Layer 6 of a small transformer language model trained on English Wikipedia (11 layers, counted from 0, width 128).
A neuron's activation on a vector x is GELU(weights . x + bias), where the dot is the dot product.

Input weights of the MLP neurons that the questions are about. A number n stands for (n - 500) times 0.00084.
n76 (bias -0.041): 371 533 627 480 663 463 437 656 447 556 512 399 592 529 487 440 435 598 594 527 356 475 560 548 641 481 560 532 351 574 598 571 520 523 365 596 477 600 596 584 455 391 536 623 624 298 281 686 486 464 646 487 403 437 546 563 551 567 384 625 630 522 539 651 463 560 508 814 321 481 330 342 483 444 311 525 586 491 409 460 383 392 468 555 412 407 602 507 426 453 377 605 391 380 641 504 429 294 677 479 585 475 485 533 409 689 465 351 731 511 773 708 445 723 641 657 608 403 229 508 381 807 524 472 402 522 578 291
n105 (bias -0.063): 326 477 484 484 535 455 452 762 462 714 337 366 537 560 532 423 628 637 566 495 432 562 545 294 491 529 588 549 313 545 404 497 465 770 667 493 331 464 389 613 335 527 466 516 380 286 432 512 534 406 717 482 256 765 512 691 309 509 374 421 705 626 490 504 338 471 235 608 520 529 471 511 583 456 618 481 485 484 615 722 462 381 640 691 488 458 324 333 394 627 472 781 640 513 709 209 469 412 615 442 393 475 280 508 470 412 238 543 605 445 491 483 500 443 499 381 639 557 470 574 392 539 524 698 413 575 865 317
n112 (bias -0.060): 507 430 482 476 443 671 423 495 449 518 628 477 395 478 528 328 735 635 492 702 700 527 457 451 476 383 304 464 490 457 516 578 678 544 387 583 457 290 666 647 689 383 477 621 490 349 435 550 320 490 406 687 394 465 563 345 588 621 712 409 519 758 551 567 529 579 461 621 434 584 523 362 602 399 429 509 658 617 470 519 511 410 415 674 381 370 438 498 479 358 520 497 493 562 631 743 269 456 424 369 472 447 462 489 499 465 387 550 588 538 360 657 415 902 629 769 333 320 390 477 486 657 427 495 430 530 672 551
n122 (bias -0.053): 384 281 413 540 546 369 494 324 671 306 380 493 496 468 544 550 717 390 520 475 581 601 464 492 819 363 439 417 485 527 457 628 496 749 582 423 457 694 409 377 368 422 489 535 647 380 234 442 632 439 519 541 585 569 576 798 457 648 526 531 663 550 551 487 319 448 552 449 429 429 700 444 615 500 365 681 385 580 229 671 543 319 612 439 526 312 522 640 499 487 490 507 772 503 549 341 322 474 700 499 583 440 366 442 317 431 562 465 490 578 737 731 372 656 478 464 557 489 422 406 484 528 516 387 388 502 664 481
n135 (bias -0.034): 556 511 415 702 412 355 548 395 576 624 291 404 603 579 524 437 308 350 440 486 516 442 450 428 598 475 660 585 441 510 540 426 556 454 533 591 477 765 555 397 560 604 616 632 507 314 446 399 570 479 571 647 483 488 555 460 585 563 646 307 547 608 540 436 423 489 466 524 558 674 517 504 420 588 410 513 646 416 443 686 565 631 478 422 595 377 613 399 549 480 507 655 678 530 443 432 537 501 522 356 616 405 591 603 330 542 528 584 437 451 307 527 390 534 518 501 666 522 297 528 472 402 608 441 458 354 507 553
n169 (bias -0.046): 454 376 349 600 461 286 497 624 540 573 401 472 622 475 409 468 361 795 388 356 477 471 371 408 505 586 590 452 444 491 526 542 513 598 662 414 539 439 523 391 699 756 415 473 522 506 412 509 535 425 610 528 531 812 616 832 412 396 481 231 609 566 907 274 252 531 494 571 458 471 532 442 528 385 406 390 408 385 536 546 308 453 633 459 457 380 596 514 449 667 656 596 726 376 476 440 490 379 580 460 678 421 529 242 438 415 619 566 561 429 527 684 406 665 228 856 520 484 419 384 351 506 582 780 731 504 700 574
n193 (bias -0.075): 562 293 715 454 610 512 451 529 737 529 488 476 461 385 590 528 355 536 394 814 543 405 464 511 633 529 758 566 502 596 411 513 475 411 489 544 823 544 438 380 560 432 460 442 297 479 493 448 569 244 384 558 158 545 611 603 644 479 285 355 543 562 626 564 506 591 458 617 685 652 380 471 358 437 365 471 771 596 395 520 356 351 402 338 518 484 527 633 617 502 193 526 615 446 522 415 540 317 693 700 298 507 466 480 571 599 742 459 659 558 427 492 586 795 421 664 567 383 616 444 398 624 482 509 195 512 316 285
n203 (bias -0.086): 469 501 586 518 326 564 314 722 583 622 344 418 572 466 355 632 543 561 432 402 594 551 424 347 458 435 426 557 506 558 407 498 677 383 543 309 423 316 495 507 553 644 426 519 472 584 407 500 696 512 648 734 447 563 502 374 520 458 502 492 705 510 562 515 555 223 184 526 474 898 486 419 481 449 372 489 593 539 440 525 659 429 470 542 619 497 531 606 359 509 499 608 515 262 523 446 511 441 597 514 533 490 478 499 451 596 528 526 505 554 367 553 701 405 459 507 513 413 561 586 587 551 424 409 358 513 522 707
n212 (bias -0.036): 385 170 357 367 455 881 427 448 469 635 610 457 636 326 532 458 369 306 516 457 646 469 651 505 452 603 594 527 678 537 365 638 388 537 405 599 306 493 535 426 471 635 483 524 499 451 472 511 615 448 767 626 542 849 305 616 566 526 525 529 662 435 565 400 667 483 365 364 508 558 487 472 540 442 567 533 425 667 578 807 627 617 412 465 557 414 470 530 613 478 274 626 491 345 727 489 525 344 496 553 533 431 608 261 410 389 342 500 644 478 376 477 501 565 508 453 544 342 338 489 544 634 451 453 534 534 594 252
n243 (bias -0.022): 484 400 478 539 686 482 564 580 423 425 578 416 537 456 451 672 441 361 468 425 478 463 496 304 574 344 655 370 478 489 526 536 490 544 416 534 428 558 575 440 398 511 431 426 407 646 443 613 594 458 463 568 540 407 483 622 469 657 550 540 592 574 495 460 360 584 475 573 299 567 504 366 669 459 492 413 580 751 388 506 462 362 514 480 512 533 523 472 509 382 483 521 546 479 354 559 472 541 567 558 508 489 510 416 319 472 469 467 564 606 395 380 477 545 283 624 620 445 630 446 423 678 427 407 486 463 634 580
n253 (bias -0.078): 502 414 524 550 455 482 235 788 500 347 502 612 603 571 456 356 429 659 510 255 488 426 564 322 603 291 352 419 316 536 709 416 535 569 645 466 455 523 620 450 381 586 442 606 506 647 577 488 535 463 474 624 420 370 495 653 506 524 336 569 556 360 519 460 518 503 174 517 374 653 490 630 629 401 440 614 360 466 551 550 540 426 488 563 501 472 435 487 538 551 354 480 734 521 677 347 348 493 629 440 545 538 548 409 617 596 433 628 458 544 504 426 651 555 345 455 603 591 406 535 460 441 484 458 613 455 483 553
n254 (bias -0.050): 640 574 620 343 506 518 301 264 594 297 542 490 454 445 518 657 380 311 383 432 526 447 537 542 678 477 500 285 558 529 621 680 480 580 456 447 627 608 609 547 596 556 491 324 602 574 584 709 428 212 431 435 435 466 416 565 767 613 588 562 347 468 613 542 489 568 335 510 231 453 646 591 839 293 439 663 377 578 312 380 452 349 627 374 631 389 626 481 562 355 337 412 463 280 546 338 511 526 648 558 471 603 502 354 513 541 461 556 568 724 525 297 636 666 683 512 500 394 523 417 431 503 301 266 402 665 446 367
n282 (bias -0.101): 582 441 492 444 765 459 177 653 555 568 535 323 479 402 577 459 497 302 695 664 708 261 438 606 600 432 695 399 482 752 453 574 495 741 663 451 366 553 461 576 488 853 510 499 453 274 590 544 364 314 653 372 551 395 595 517 518 689 357 628 635 564 369 620 379 208 231 519 455 683 795 542 483 477 469 608 522 688 426 457 656 501 582 673 421 413 481 663 724 362 130 626 469 598 640 548 293 394 532 531 566 512 526 388 602 255 374 601 694 371 462 487 480 524 680 403 456 432 436 503 347 555 328 351 370 463 640 298
n284 (bias -0.069): 512 383 309 347 477 567 184 481 702 501 527 505 535 443 606 453 581 333 432 366 562 461 558 329 588 435 476 418 391 462 575 663 379 562 395 596 522 568 522 548 462 585 364 381 731 578 394 604 576 248 554 577 602 640 767 856 530 539 482 555 578 511 701 630 539 610 492 446 181 471 474 366 660 552 590 480 335 348 297 616 326 681 481 626 487 496 592 472 380 451 458 395 705 504 703 469 455 429 532 554 371 439 611 412 480 219 497 531 643 504 537 633 538 300 392 613 646 484 263 395 479 557 528 416 313 717 295 449
n308 (bias -0.079): 417 606 741 642 585 448 288 462 443 323 374 558 594 441 531 593 336 621 598 691 774 666 536 385 486 493 311 456 370 679 503 637 529 561 370 437 344 640 374 853 849 461 623 604 517 527 421 693 465 508 379 518 293 646 540 373 256 663 549 279 487 499 501 508 191 424 694 351 394 517 174 444 686 515 242 673 307 474 404 453 596 562 733 387 482 384 486 572 446 309 321 710 473 524 612 605 499 365 651 264 440 473 442 533 501 460 474 609 528 672 548 627 202 629 316 354 441 407 488 469 402 562 475 765 656 472 484 705
n330 (bias -0.079): 491 426 720 505 357 528 420 452 581 556 701 538 350 435 518 596 721 603 375 455 492 485 327 539 593 381 453 546 542 532 493 743 447 706 455 522 457 781 580 716 562 535 603 468 502 361 585 692 594 262 748 481 453 632 482 511 302 582 569 513 694 394 363 656 433 495 407 367 445 492 376 313 902 392 373 677 233 467 508 615 415 645 418 470 612 440 547 730 509 702 518 449 415 385 602 311 578 369 553 621 316 539 511 524 679 398 509 469 601 746 481 573 671 372 646 634 410 26 606 384 573 763 496 462 492 652 458 258
n339 (bias -0.003): 575 508 211 585 524 599 363 531 520 520 574 566 385 305 694 341 484 475 480 570 436 387 571 470 709 426 485 311 363 373 494 408 723 479 587 465 585 536 624 333 398 708 758 727 348 562 373 634 462 363 558 476 377 384 423 472 425 664 513 434 528 378 486 553 420 370 470 648 426 488 692 477 673 540 453 695 580 526 426 515 538 467 569 519 528 497 562 579 534 573 495 565 425 584 569 475 487 366 534 471 483 556 394 548 544 511 463 475 651 626 340 553 517 524 523 439 523 721 344 360 606 413 429 465 460 582 677 405
n365 (bias -0.023): 513 397 361 450 324 503 451 588 638 327 470 401 652 454 465 538 602 547 640 785 499 538 559 494 574 569 502 367 504 521 598 566 712 498 559 581 349 631 302 559 478 510 515 640 576 328 514 507 640 496 446 433 534 524 455 445 355 703 491 478 495 525 497 441 585 442 438 503 533 558 382 489 406 509 420 423 379 471 504 494 365 566 539 504 543 474 451 687 443 311 396 242 410 534 445 454 385 434 605 433 597 555 475 584 511 512 600 563 558 525 641 465 518 606 587 573 320 363 534 609 428 588 466 574 367 501 546 608
n368 (bias -0.030): 688 615 478 471 460 596 507 581 608 484 607 469 511 431 555 563 445 506 603 490 367 468 466 553 559 342 658 539 523 546 557 445 615 505 384 572 356 586 628 496 507 463 664 623 606 755 518 452 538 478 629 609 604 623 387 459 555 594 439 424 549 485 470 405 525 536 474 641 585 571 374 322 374 507 337 413 451 529 503 567 615 443 610 412 365 467 431 518 265 406 356 521 440 457 533 591 602 441 464 602 326 566 433 537 368 620 363 473 496 554 472 547 377 526 451 488 431 452 388 605 490 591 513 348 646 511 473 628
n383 (bias -0.097): 311 392 191 545 530 680 337 526 609 338 491 301 313 462 569 467 384 570 714 676 366 472 572 403 586 406 236 544 340 615 507 352 494 344 519 311 575 541 338 867 397 534 270 617 449 722 503 467 392 468 543 655 592 826 514 670 705 402 666 613 423 368 592 544 327 384 482 633 381 538 679 337 510 478 561 483 412 495 409 372 519 539 667 285 463 444 653 476 438 576 547 397 477 596 779 427 434 423 498 501 589 437 378 281 376 484 581 565 512 671 703 645 555 448 500 615 688 509 321 519 476 391 536 505 499 537 525 361
n414 (bias -0.043): 505 742 401 447 431 577 438 663 515 322 730 555 417 308 601 324 686 452 484 359 219 467 484 342 562 369 546 391 369 502 476 356 503 414 547 356 602 444 614 424 493 612 454 707 499 521 407 512 543 511 572 518 426 549 703 677 472 597 308 563 603 537 670 582 520 526 315 590 536 405 769 262 530 472 344 536 358 240 525 635 535 456 480 622 383 536 571 506 499 391 373 369 590 465 509 598 355 497 420 623 830 494 415 442 308 562 430 523 615 536 638 510 692 505 377 614 561 587 298 534 445 542 569 560 540 571 514 447
n432 (bias -0.045): 681 440 489 573 305 621 595 588 595 477 549 395 385 451 490 536 416 389 399 378 395 699 456 494 594 399 558 550 524 554 501 477 412 672 620 490 451 571 578 406 642 588 512 542 584 585 699 569 443 515 456 542 482 560 623 620 481 574 507 625 505 545 605 595 552 373 531 558 592 441 574 389 500 493 657 460 406 257 447 647 376 438 413 441 294 334 490 552 713 478 594 430 377 412 553 540 572 515 491 375 575 459 564 513 556 335 595 540 409 492 499 554 361 493 459 655 533 464 367 414 560 383 465 418 486 496 467 549
n441 (bias -0.061): 240 321 535 535 495 503 482 579 517 646 516 499 731 331 441 358 460 475 467 688 417 495 274 491 567 558 663 211 449 644 457 402 508 412 546 467 649 416 472 584 664 686 474 405 487 373 553 575 406 566 388 701 584 522 533 587 410 444 504 472 521 552 612 391 544 568 689 382 511 280 544 488 469 558 414 578 409 333 381 601 330 421 641 450 397 522 541 588 544 428 399 591 356 466 716 494 565 380 455 399 428 492 673 549 568 251 463 418 490 533 796 579 535 580 567 706 384 244 614 542 285 538 486 698 483 621 571 627
n446 (bias -0.007): 546 419 462 536 431 655 562 518 395 720 497 462 460 482 480 512 576 331 618 418 608 398 503 456 606 446 467 500 419 633 295 567 380 538 348 531 432 513 430 541 689 416 441 472 375 692 424 414 483 475 521 507 342 798 443 544 337 354 478 508 543 594 592 348 470 416 462 496 547 423 488 549 497 391 406 358 544 588 568 610 564 611 526 545 406 322 515 535 485 793 405 696 510 399 525 612 419 497 851 520 431 498 555 258 511 284 578 498 599 475 604 537 602 420 659 341 306 492 336 438 252 608 640 594 507 456 380 330
n462 (bias -0.028): 480 521 585 637 365 470 478 653 458 419 531 392 565 637 534 627 580 457 637 532 355 476 417 475 636 608 470 507 386 553 437 630 568 550 457 616 597 560 376 645 407 506 337 478 552 430 451 437 622 559 514 676 526 509 486 721 468 750 567 545 380 440 439 470 603 583 585 416 404 558 545 305 475 581 472 487 402 450 516 430 564 487 451 560 471 414 540 490 372 394 370 345 466 515 714 446 552 416 496 390 422 569 445 459 483 436 392 559 498 702 366 462 341 577 507 271 554 499 532 510 450 376 512 549 441 455 519 598
n469 (bias -0.072): 706 394 634 503 513 414 537 509 438 499 446 272 535 556 828 337 271 505 595 465 733 238 435 713 777 561 423 497 450 534 213 429 446 267 398 466 464 597 445 530 807 630 470 434 517 482 530 391 660 484 432 397 495 468 585 540 592 404 428 290 905 496 352 583 462 607 333 736 453 389 638 565 464 372 365 458 739 877 335 480 657 328 798 520 286 231 542 672 478 634 408 681 412 535 493 245 394 463 515 624 605 498 380 405 631 495 809 640 805 555 633 407 569 387 596 546 632 533 474 513 313 489 474 552 356 419 518 467
n471 (bias -0.050): 628 565 444 542 495 394 376 592 625 636 422 750 541 385 473 335 362 467 334 324 475 617 551 475 264 363 609 449 214 639 449 389 588 290 377 522 520 481 628 491 397 542 560 647 533 290 408 495 354 418 755 495 448 610 596 633 507 569 573 520 650 547 560 494 526 417 450 519 440 583 531 415 511 494 575 578 328 347 342 793 391 454 576 562 331 564 676 405 453 512 417 314 641 473 613 516 514 449 616 492 434 628 414 411 557 442 483 477 477 710 476 510 506 635 402 751 663 519 485 467 422 724 529 525 233 568 461 536
n482 (bias -0.070): 392 527 522 469 481 489 344 534 605 274 720 397 464 629 519 409 585 635 473 469 424 501 597 485 538 604 376 344 294 541 558 539 658 418 419 235 503 373 509 587 414 446 297 524 380 656 524 693 437 586 392 581 701 567 637 518 517 554 304 600 571 461 390 487 230 387 405 474 392 583 634 334 635 525 413 662 439 553 486 514 621 478 650 371 546 513 679 620 337 501 311 560 424 521 741 463 640 472 534 681 443 585 509 451 506 589 405 547 456 637 422 454 392 530 549 469 515 521 356 342 520 587 280 589 528 447 402 551
n506 (bias -0.062): 530 333 494 582 559 483 311 637 476 528 482 608 549 497 419 564 460 393 539 464 398 469 464 525 653 477 562 464 259 530 422 567 519 446 473 486 464 714 422 477 492 500 430 526 403 513 470 699 331 390 408 696 571 548 433 475 415 463 546 372 387 459 528 556 409 431 391 585 576 456 511 377 507 635 458 495 336 551 323 551 642 525 573 525 469 420 577 543 306 549 452 592 710 464 549 428 532 530 434 510 472 445 548 562 645 434 474 569 584 612 337 606 443 628 681 455 631 456 407 606 394 522 541 514 467 493 565 484

Each question shows a token from some text and the vector x that enters the MLP there. A number n stands for (n - 500) times 0.018.

" difficult": 499 500 471 419 526 498 543 455 488 447 595 575 478 371 434 511 612 520 578 472 498 486 505 501 482 543 307 457 570 459 517 534 514 507 581 543 543 396 464 499 419 539 489 494 467 464 478 528 500 461 451 511 540 395 503 447 612 467 431 454 577 473 397 543 637 535 428 478 525 481 490 535 518 514 514 500 463 550 533 475 501 522 452 483 540 834 490 553 465 523 448 464 433 430 539 561 459 604 408 525 423 520 556 527 551 552 390 506 402 429 509 488 517 510 489 474 471 544 556 524 577 458 501 479 514 413 440 581
The two highest activations, in order: n482, n253

" K": 502 530 568 515 491 498 535 541 454 502 506 545 426 539 424 552 470 476 582 494 472 483 501 390 439 500 536 611 559 386 523 519 497 522 512 475 507 479 461 541 504 503 489 497 438 545 487 552 513 501 480 479 505 557 514 427 462 378 515 518 452 482 412 483 506 435 513 570 508 578 555 591 488 529 485 438 476 488 533 502 433 460 410 524 533 713 478 504 421 512 496 480 465 537 345 504 532 761 541 554 503 440 486 531 517 533 551 316 466 466 424 482 484 486 501 556 459 451 529 503 434 516 729 521 466 426 452 514
The neuron with the highest activation: n203

"enna": 525 576 480 517 455 390 518 542 471 464 483 461 539 458 422 523 532 491 598 517 407 574 415 455 454 623 499 579 556 384 551 532 429 533 537 493 542 549 413 504 421 479 501 520 490 479 472 505 435 591 421 423 525 465 606 449 514 569 521 550 442 499 397 489 530 547 592 499 552 509 597 502 561 584 584 452 493 458 503 451 371 501 405 495 529 691 445 469 568 490 529 413 459 462 495 514 481 731 430 458 524 484 447 603 513 389 542 414 413 520 529 501 425 465 532 583 430 576 483 537 443 442 507 550 472 441 539 521
The two highest activations, in order: n432, n365

" the": 502 523 448 544 538 503 466 591 455 475 484 504 424 478 452 557 556 491 628 450 489 523 497 478 413 520 524 553 473 342 433 427 456 442 529 467 528 494 508 454 478 521 431 485 477 510 473 509 516 510 512 497 568 497 538 505 462 504 534 490 463 416 465 511 465 493 459 504 448 505 502 514 561 577 446 441 496 541 523 470 532 538 487 498 569 925 528 553 470 521 546 502 476 463 493 522 507 512 529 514 460 458 459 558 469 514 501 331 541 506 471 489 507 458 525 454 414 554 471 525 479 396 584 546 506 505 494 555
The neuron with the highest activation: n203

" eventually": 563 535 477 460 496 464 545 536 490 475 493 488 487 451 418 497 493 552 568 518 484 510 566 458 348 530 524 488 620 392 503 536 488 535 514 626 536 474 525 493 436 616 526 552 506 480 480 464 458 465 456 434 500 470 468 523 452 532 494 451 437 491 373 503 488 538 449 483 483 563 516 482 547 511 432 567 460 495 559 452 497 542 416 530 487 875 522 542 541 482 495 568 429 532 535 475 502 677 420 549 529 472 492 468 488 463 410 395 418 424 513 484 480 478 523 552 528 447 462 591 474 528 470 552 458 480 468 457
The neuron with the highest activation: n282

"\n": 511 534 508 418 444 417 563 515 457 521 462 490 527 473 581 540 503 571 579 497 436 600 493 437 533 479 547 482 543 360 502 524 469 531 456 544 477 480 522 539 529 519 517 446 486 449 500 551 468 455 544 431 437 595 471 594 574 508 595 499 530 446 460 462 487 516 444 543 457 533 483 636 519 492 495 520 356 575 562 477 534 530 473 523 429 680 468 496 444 521 516 541 547 447 439 464 489 612 527 483 447 481 499 595 492 493 474 171 448 378 484 470 529 508 512 453 523 487 527 526 543 550 518 504 505 423 504 520
The two highest activations, in order: n105, n330

" to": 530 467 491 497 501 479 479 538 473 538 538 550 496 495 480 498 531 512 576 482 532 555 468 442 467 496 525 472 596 272 512 550 542 499 497 558 488 510 542 439 393 545 545 466 463 494 444 480 502 386 491 509 490 508 425 425 457 496 466 475 458 506 453 461 440 475 420 495 540 493 508 452 566 514 484 446 445 552 561 542 483 474 548 558 483 859 510 572 519 491 520 471 413 487 550 412 598 537 380 599 457 456 465 520 483 544 472 322 545 464 474 500 467 503 479 488 498 514 521 563 552 562 568 548 493 489 489 645
The three highest activations, in order: n368, n339, n243

"Pro": 641 471 544 463 450 465 456 426 492 494 448 362 581 472 481 484 467 578 590 496 520 459 462 551 526 522 514 500 528 353 485 485 409 389 428 471 503 421 584 463 584 541 523 529 444 531 493 450 498 522 427 487 503 494 582 498 577 454 531 447 445 459 499 501 547 508 500 518 499 559 517 598 450 446 501 489 537 483 500 442 547 531 574 611 435 716 480 498 548 562 536 542 489 461 459 404 473 723 465 486 465 512 577 499 524 533 528 382 466 360 475 430 482 526 595 468 522 539 521 536 503 486 559 534 438 447 508 414
Which neuron fires most, and how strongly? n469, at about 3.1

" along": 559 519 405 500 563 549 481 502 524 398 468 519 461 506 455 536 445 465 577 435 481 529 493 500 454 522 443 614 587 371 530 623 486 438 480 488 620 610 516 449 550 530 412 457 552 544 559 536 483 500 456 465 453 527 520 587 547 508 525 470 395 391 447 513 538 538 554 480 450 569 455 511 499 504 499 482 510 494 587 450 377 533 422 440 468 807 535 487 589 475 518 482 519 438 549 458 589 579 473 601 443 468 502 611 494 552 463 316 510 505 490 451 461 435 476 468 495 429 444 430 575 439 498 493 484 502 491 507
Which neuron fires most, and how strongly? n284, at about 1.4

" Is": 509 541 546 547 482 516 517 456 441 489 521 590 464 549 480 522 488 459 610 516 458 463 391 499 505 562 433 500 494 375 467 468 543 494 589 537 504 543 535 477 550 579 410 465 463 499 499 472 510 564 399 420 543 556 445 429 475 412 519 581 430 441 464 572 537 462 537 555 513 540 424 460 492 586 510 526 459 496 531 430 458 506 455 438 587 696 441 504 437 580 456 451 462 472 442 452 600 685 464 625 520 424 516 492 524 488 564 348 476 507 460 385 426 507 479 429 519 442 560 536 556 455 676 538 491 428 537 535
The two highest activations, in order: n462, n506

"ac": 497 545 511 400 547 533 590 424 533 518 530 522 523 463 493 423 547 501 589 385 548 558 510 531 547 565 412 474 562 404 490 499 489 400 485 544 476 541 504 515 583 370 599 420 465 426 499 524 574 507 414 461 566 498 504 372 493 458 537 477 474 469 494 423 511 494 472 561 474 453 434 569 561 439 496 478 555 509 541 417 421 542 592 508 579 639 503 495 557 534 487 564 482 530 580 532 591 676 450 434 400 471 537 531 484 610 510 359 472 417 612 429 550 372 492 396 498 491 465 585 467 430 585 539 449 390 486 494
The neuron with the highest activation: n469

",": 474 460 545 486 573 532 475 519 552 497 465 522 511 517 443 544 447 540 600 437 496 591 615 530 471 538 429 490 530 452 564 435 492 466 503 543 553 585 470 570 487 517 477 536 472 492 461 520 482 569 529 499 417 522 445 544 544 504 445 504 499 441 472 503 494 525 571 472 442 545 502 438 510 537 464 498 484 517 568 468 496 472 494 471 550 757 512 505 519 507 448 462 427 461 398 399 519 598 475 524 442 471 529 521 549 514 413 154 464 475 548 519 463 519 442 463 482 549 534 509 479 528 516 568 464 477 457 486
Which neuron fires most, and how strongly? n76, at about 0.84

" she": 502 541 504 452 504 370 479 554 507 584 448 474 542 537 422 502 429 419 537 494 478 518 476 528 476 601 550 577 638 359 524 449 453 510 526 622 475 523 481 556 447 562 530 450 435 433 428 422 490 376 519 500 466 501 462 604 410 464 552 528 442 492 449 496 568 554 490 496 537 582 532 498 556 558 407 510 527 551 582 374 437 434 425 542 522 801 491 546 508 484 514 496 403 448 438 484 575 617 490 538 425 448 516 539 544 488 442 338 595 439 547 525 390 508 512 478 491 486 488 566 491 502 504 530 475 550 509 498
The neuron with the highest activation: n105

".": 476 495 443 453 494 441 578 457 432 565 530 450 585 436 406 556 493 502 571 504 462 516 509 481 531 515 458 515 490 431 505 544 579 567 533 550 431 495 492 394 419 493 560 533 452 458 470 504 485 549 473 448 532 502 477 444 526 495 526 510 500 512 444 553 483 486 542 586 497 487 550 554 533 576 487 495 518 458 468 552 416 462 487 502 588 692 486 521 330 526 527 524 479 438 482 434 487 714 464 527 543 449 515 510 550 514 503 257 453 316 468 525 488 520 564 515 596 513 419 632 530 441 576 515 500 430 443 502
The neuron with the highest activation: n135

" N": 478 550 446 536 461 432 486 512 478 547 447 535 532 513 405 519 498 448 579 478 427 534 474 521 446 509 576 605 550 415 576 443 465 515 486 439 543 545 612 538 350 533 484 550 491 498 417 510 460 567 538 471 505 471 506 486 473 382 519 460 412 450 459 516 542 524 486 523 499 530 542 581 466 481 527 582 455 501 447 569 388 440 523 541 513 639 458 569 463 514 458 462 518 478 435 436 490 718 573 504 529 466 516 453 535 473 551 328 454 493 474 449 517 488 507 451 528 508 540 468 487 489 772 562 431 406 422 603
The two highest activations, in order: n471, n135

" north": 544 489 477 462 526 502 467 486 419 456 534 570 473 489 548 526 489 487 577 482 461 541 455 449 433 459 467 565 540 451 504 526 442 472 546 514 568 538 472 470 529 492 406 466 443 544 488 544 434 532 462 444 493 468 531 511 515 515 478 471 412 423 493 627 571 526 416 523 503 532 502 431 501 616 485 459 519 502 583 459 531 469 490 430 440 809 532 509 511 437 558 473 457 501 472 515 518 668 460 696 522 472 387 579 571 495 458 389 449 480 491 425 454 483 558 403 477 542 473 595 555 451 536 435 558 380 443 605
The neuron with the highest activation: n414

" Dor": 509 495 515 469 547 513 494 465 501 574 443 448 481 467 556 460 383 580 586 513 504 508 424 442 518 511 433 554 583 427 527 480 440 477 413 507 471 574 552 574 409 527 492 439 493 529 445 485 509 437 441 516 422 574 511 463 470 440 482 514 490 508 394 541 537 494 548 533 531 568 447 617 426 603 386 576 512 550 580 454 512 504 513 500 540 727 521 545 530 490 426 472 513 511 516 467 540 731 495 466 401 492 478 513 536 533 490 388 413 466 508 450 399 445 374 511 509 460 602 573 533 448 617 513 534 393 480 535
The neuron with the highest activation: n308

" w": 563 513 466 492 581 461 598 565 471 548 593 633 477 468 430 511 548 554 578 371 529 545 492 566 370 522 331 494 576 470 526 457 510 443 522 473 530 514 559 438 480 611 541 517 442 401 479 467 482 522 474 435 482 503 519 535 409 396 536 539 498 447 374 556 519 532 399 383 454 556 502 588 508 551 531 541 408 542 547 488 533 416 360 461 544 654 485 469 413 529 567 547 431 474 537 549 441 664 493 519 466 464 506 462 541 508 512 395 375 470 545 451 470 456 432 505 557 440 562 460 515 574 633 516 451 550 453 569
Which neuron fires most, and how strongly? n471, at about 1.2

"ile": 496 524 517 484 519 422 434 524 579 494 524 428 527 480 429 449 534 466 591 490 414 564 463 533 476 622 569 552 533 291 523 503 460 543 476 511 605 492 522 534 370 456 430 415 403 508 532 510 541 507 450 470 589 477 442 479 530 565 602 507 388 536 424 472 528 539 556 491 460 513 590 528 534 545 521 553 490 500 457 457 482 393 468 514 535 744 449 488 473 472 535 484 513 483 408 501 510 657 439 487 447 486 507 628 458 518 476 371 530 521 537 472 521 558 531 346 456 614 549 411 539 434 559 478 448 443 515 564
The two highest activations, in order: n462, n243

" forced": 456 496 426 471 495 516 440 453 562 488 510 512 513 548 515 439 575 513 570 461 503 560 475 508 494 561 404 497 517 329 597 498 529 552 543 573 532 514 493 462 494 484 507 466 580 521 465 488 572 401 501 496 472 417 418 481 509 447 475 439 460 524 465 496 538 540 466 453 460 599 514 521 528 464 538 575 483 532 541 511 386 533 447 451 540 865 501 578 525 461 568 511 459 507 487 465 565 614 437 548 382 476 500 538 522 552 418 348 445 458 477 504 528 472 490 551 481 442 533 490 533 515 493 542 457 414 415 559
The neuron with the highest activation: n330

" he": 538 534 515 493 526 447 450 587 489 612 502 472 535 547 425 494 467 529 581 472 453 527 505 562 411 466 454 559 575 365 537 506 455 493 484 615 475 507 561 553 319 529 445 523 432 441 359 422 541 365 502 510 500 472 489 611 410 406 519 499 358 476 458 441 496 520 510 454 508 562 541 557 548 561 420 520 454 532 527 499 549 441 496 588 463 738 489 541 442 528 487 506 412 480 466 477 557 625 405 498 450 427 566 559 551 493 445 343 553 500 557 515 448 451 532 471 453 499 475 589 531 589 523 574 492 513 506 553
Which neuron fires most, and how strongly? n105, at about 1.1

" and": 494 440 526 525 546 446 525 437 541 517 466 518 586 405 407 450 420 545 565 525 491 500 558 486 447 616 553 444 484 441 551 503 464 541 462 491 517 487 566 547 409 500 566 570 454 409 457 522 436 612 528 361 426 525 403 469 498 510 556 521 427 512 464 547 527 566 567 523 422 539 516 490 461 443 509 565 568 507 549 390 412 487 422 529 446 812 478 479 538 564 558 426 497 528 532 484 450 566 530 539 536 495 492 480 481 522 550 251 485 479 569 509 516 500 442 557 501 468 518 539 457 472 507 509 455 534 501 450
The three highest activations, in order: n76, n471, n441

"s": 493 433 522 528 479 489 416 448 535 486 479 544 508 546 517 494 497 518 612 503 563 645 574 561 503 534 514 478 523 433 564 489 522 461 472 488 518 611 506 443 379 576 466 464 494 436 512 503 588 506 478 503 559 492 401 559 506 464 569 483 329 366 513 481 481 454 496 422 488 443 532 483 508 506 493 512 527 560 486 547 536 462 479 487 451 738 490 522 504 472 533 473 468 419 460 400 534 737 426 558 479 395 526 424 504 522 509 367 472 458 542 515 447 532 469 401 559 525 570 506 505 541 575 516 443 385 460 533
The neuron with the highest activation: n122

" tem": 492 401 461 411 550 547 499 528 537 502 508 491 554 543 479 468 502 471 561 439 527 573 480 553 474 475 529 519 622 405 536 578 434 462 447 630 473 514 608 574 435 504 412 422 431 513 539 475 466 477 476 455 466 482 442 478 451 419 564 539 423 497 535 504 619 566 428 459 510 573 490 471 519 468 532 443 578 491 607 515 453 477 320 521 475 728 517 512 477 502 500 517 574 521 490 479 475 706 485 465 508 429 526 484 512 474 533 403 593 357 519 454 392 518 598 429 458 476 551 570 527 400 519 516 429 442 476 558
The neuron with the highest activation: n212

" of": 523 454 499 536 537 479 491 414 536 430 561 509 455 448 550 513 540 482 588 453 528 517 480 525 487 538 500 533 508 346 476 475 553 477 532 459 552 560 447 468 462 567 385 426 508 463 499 475 477 491 511 454 457 535 510 426 469 472 519 520 459 450 513 429 513 539 495 523 483 486 486 471 490 459 512 492 524 439 586 415 413 519 476 460 541 860 530 546 470 515 538 486 507 461 539 439 594 561 447 604 539 484 452 537 525 533 513 261 568 486 470 468 517 583 470 458 494 488 520 558 597 416 569 540 500 454 492 546
The neuron with the highest activation: n193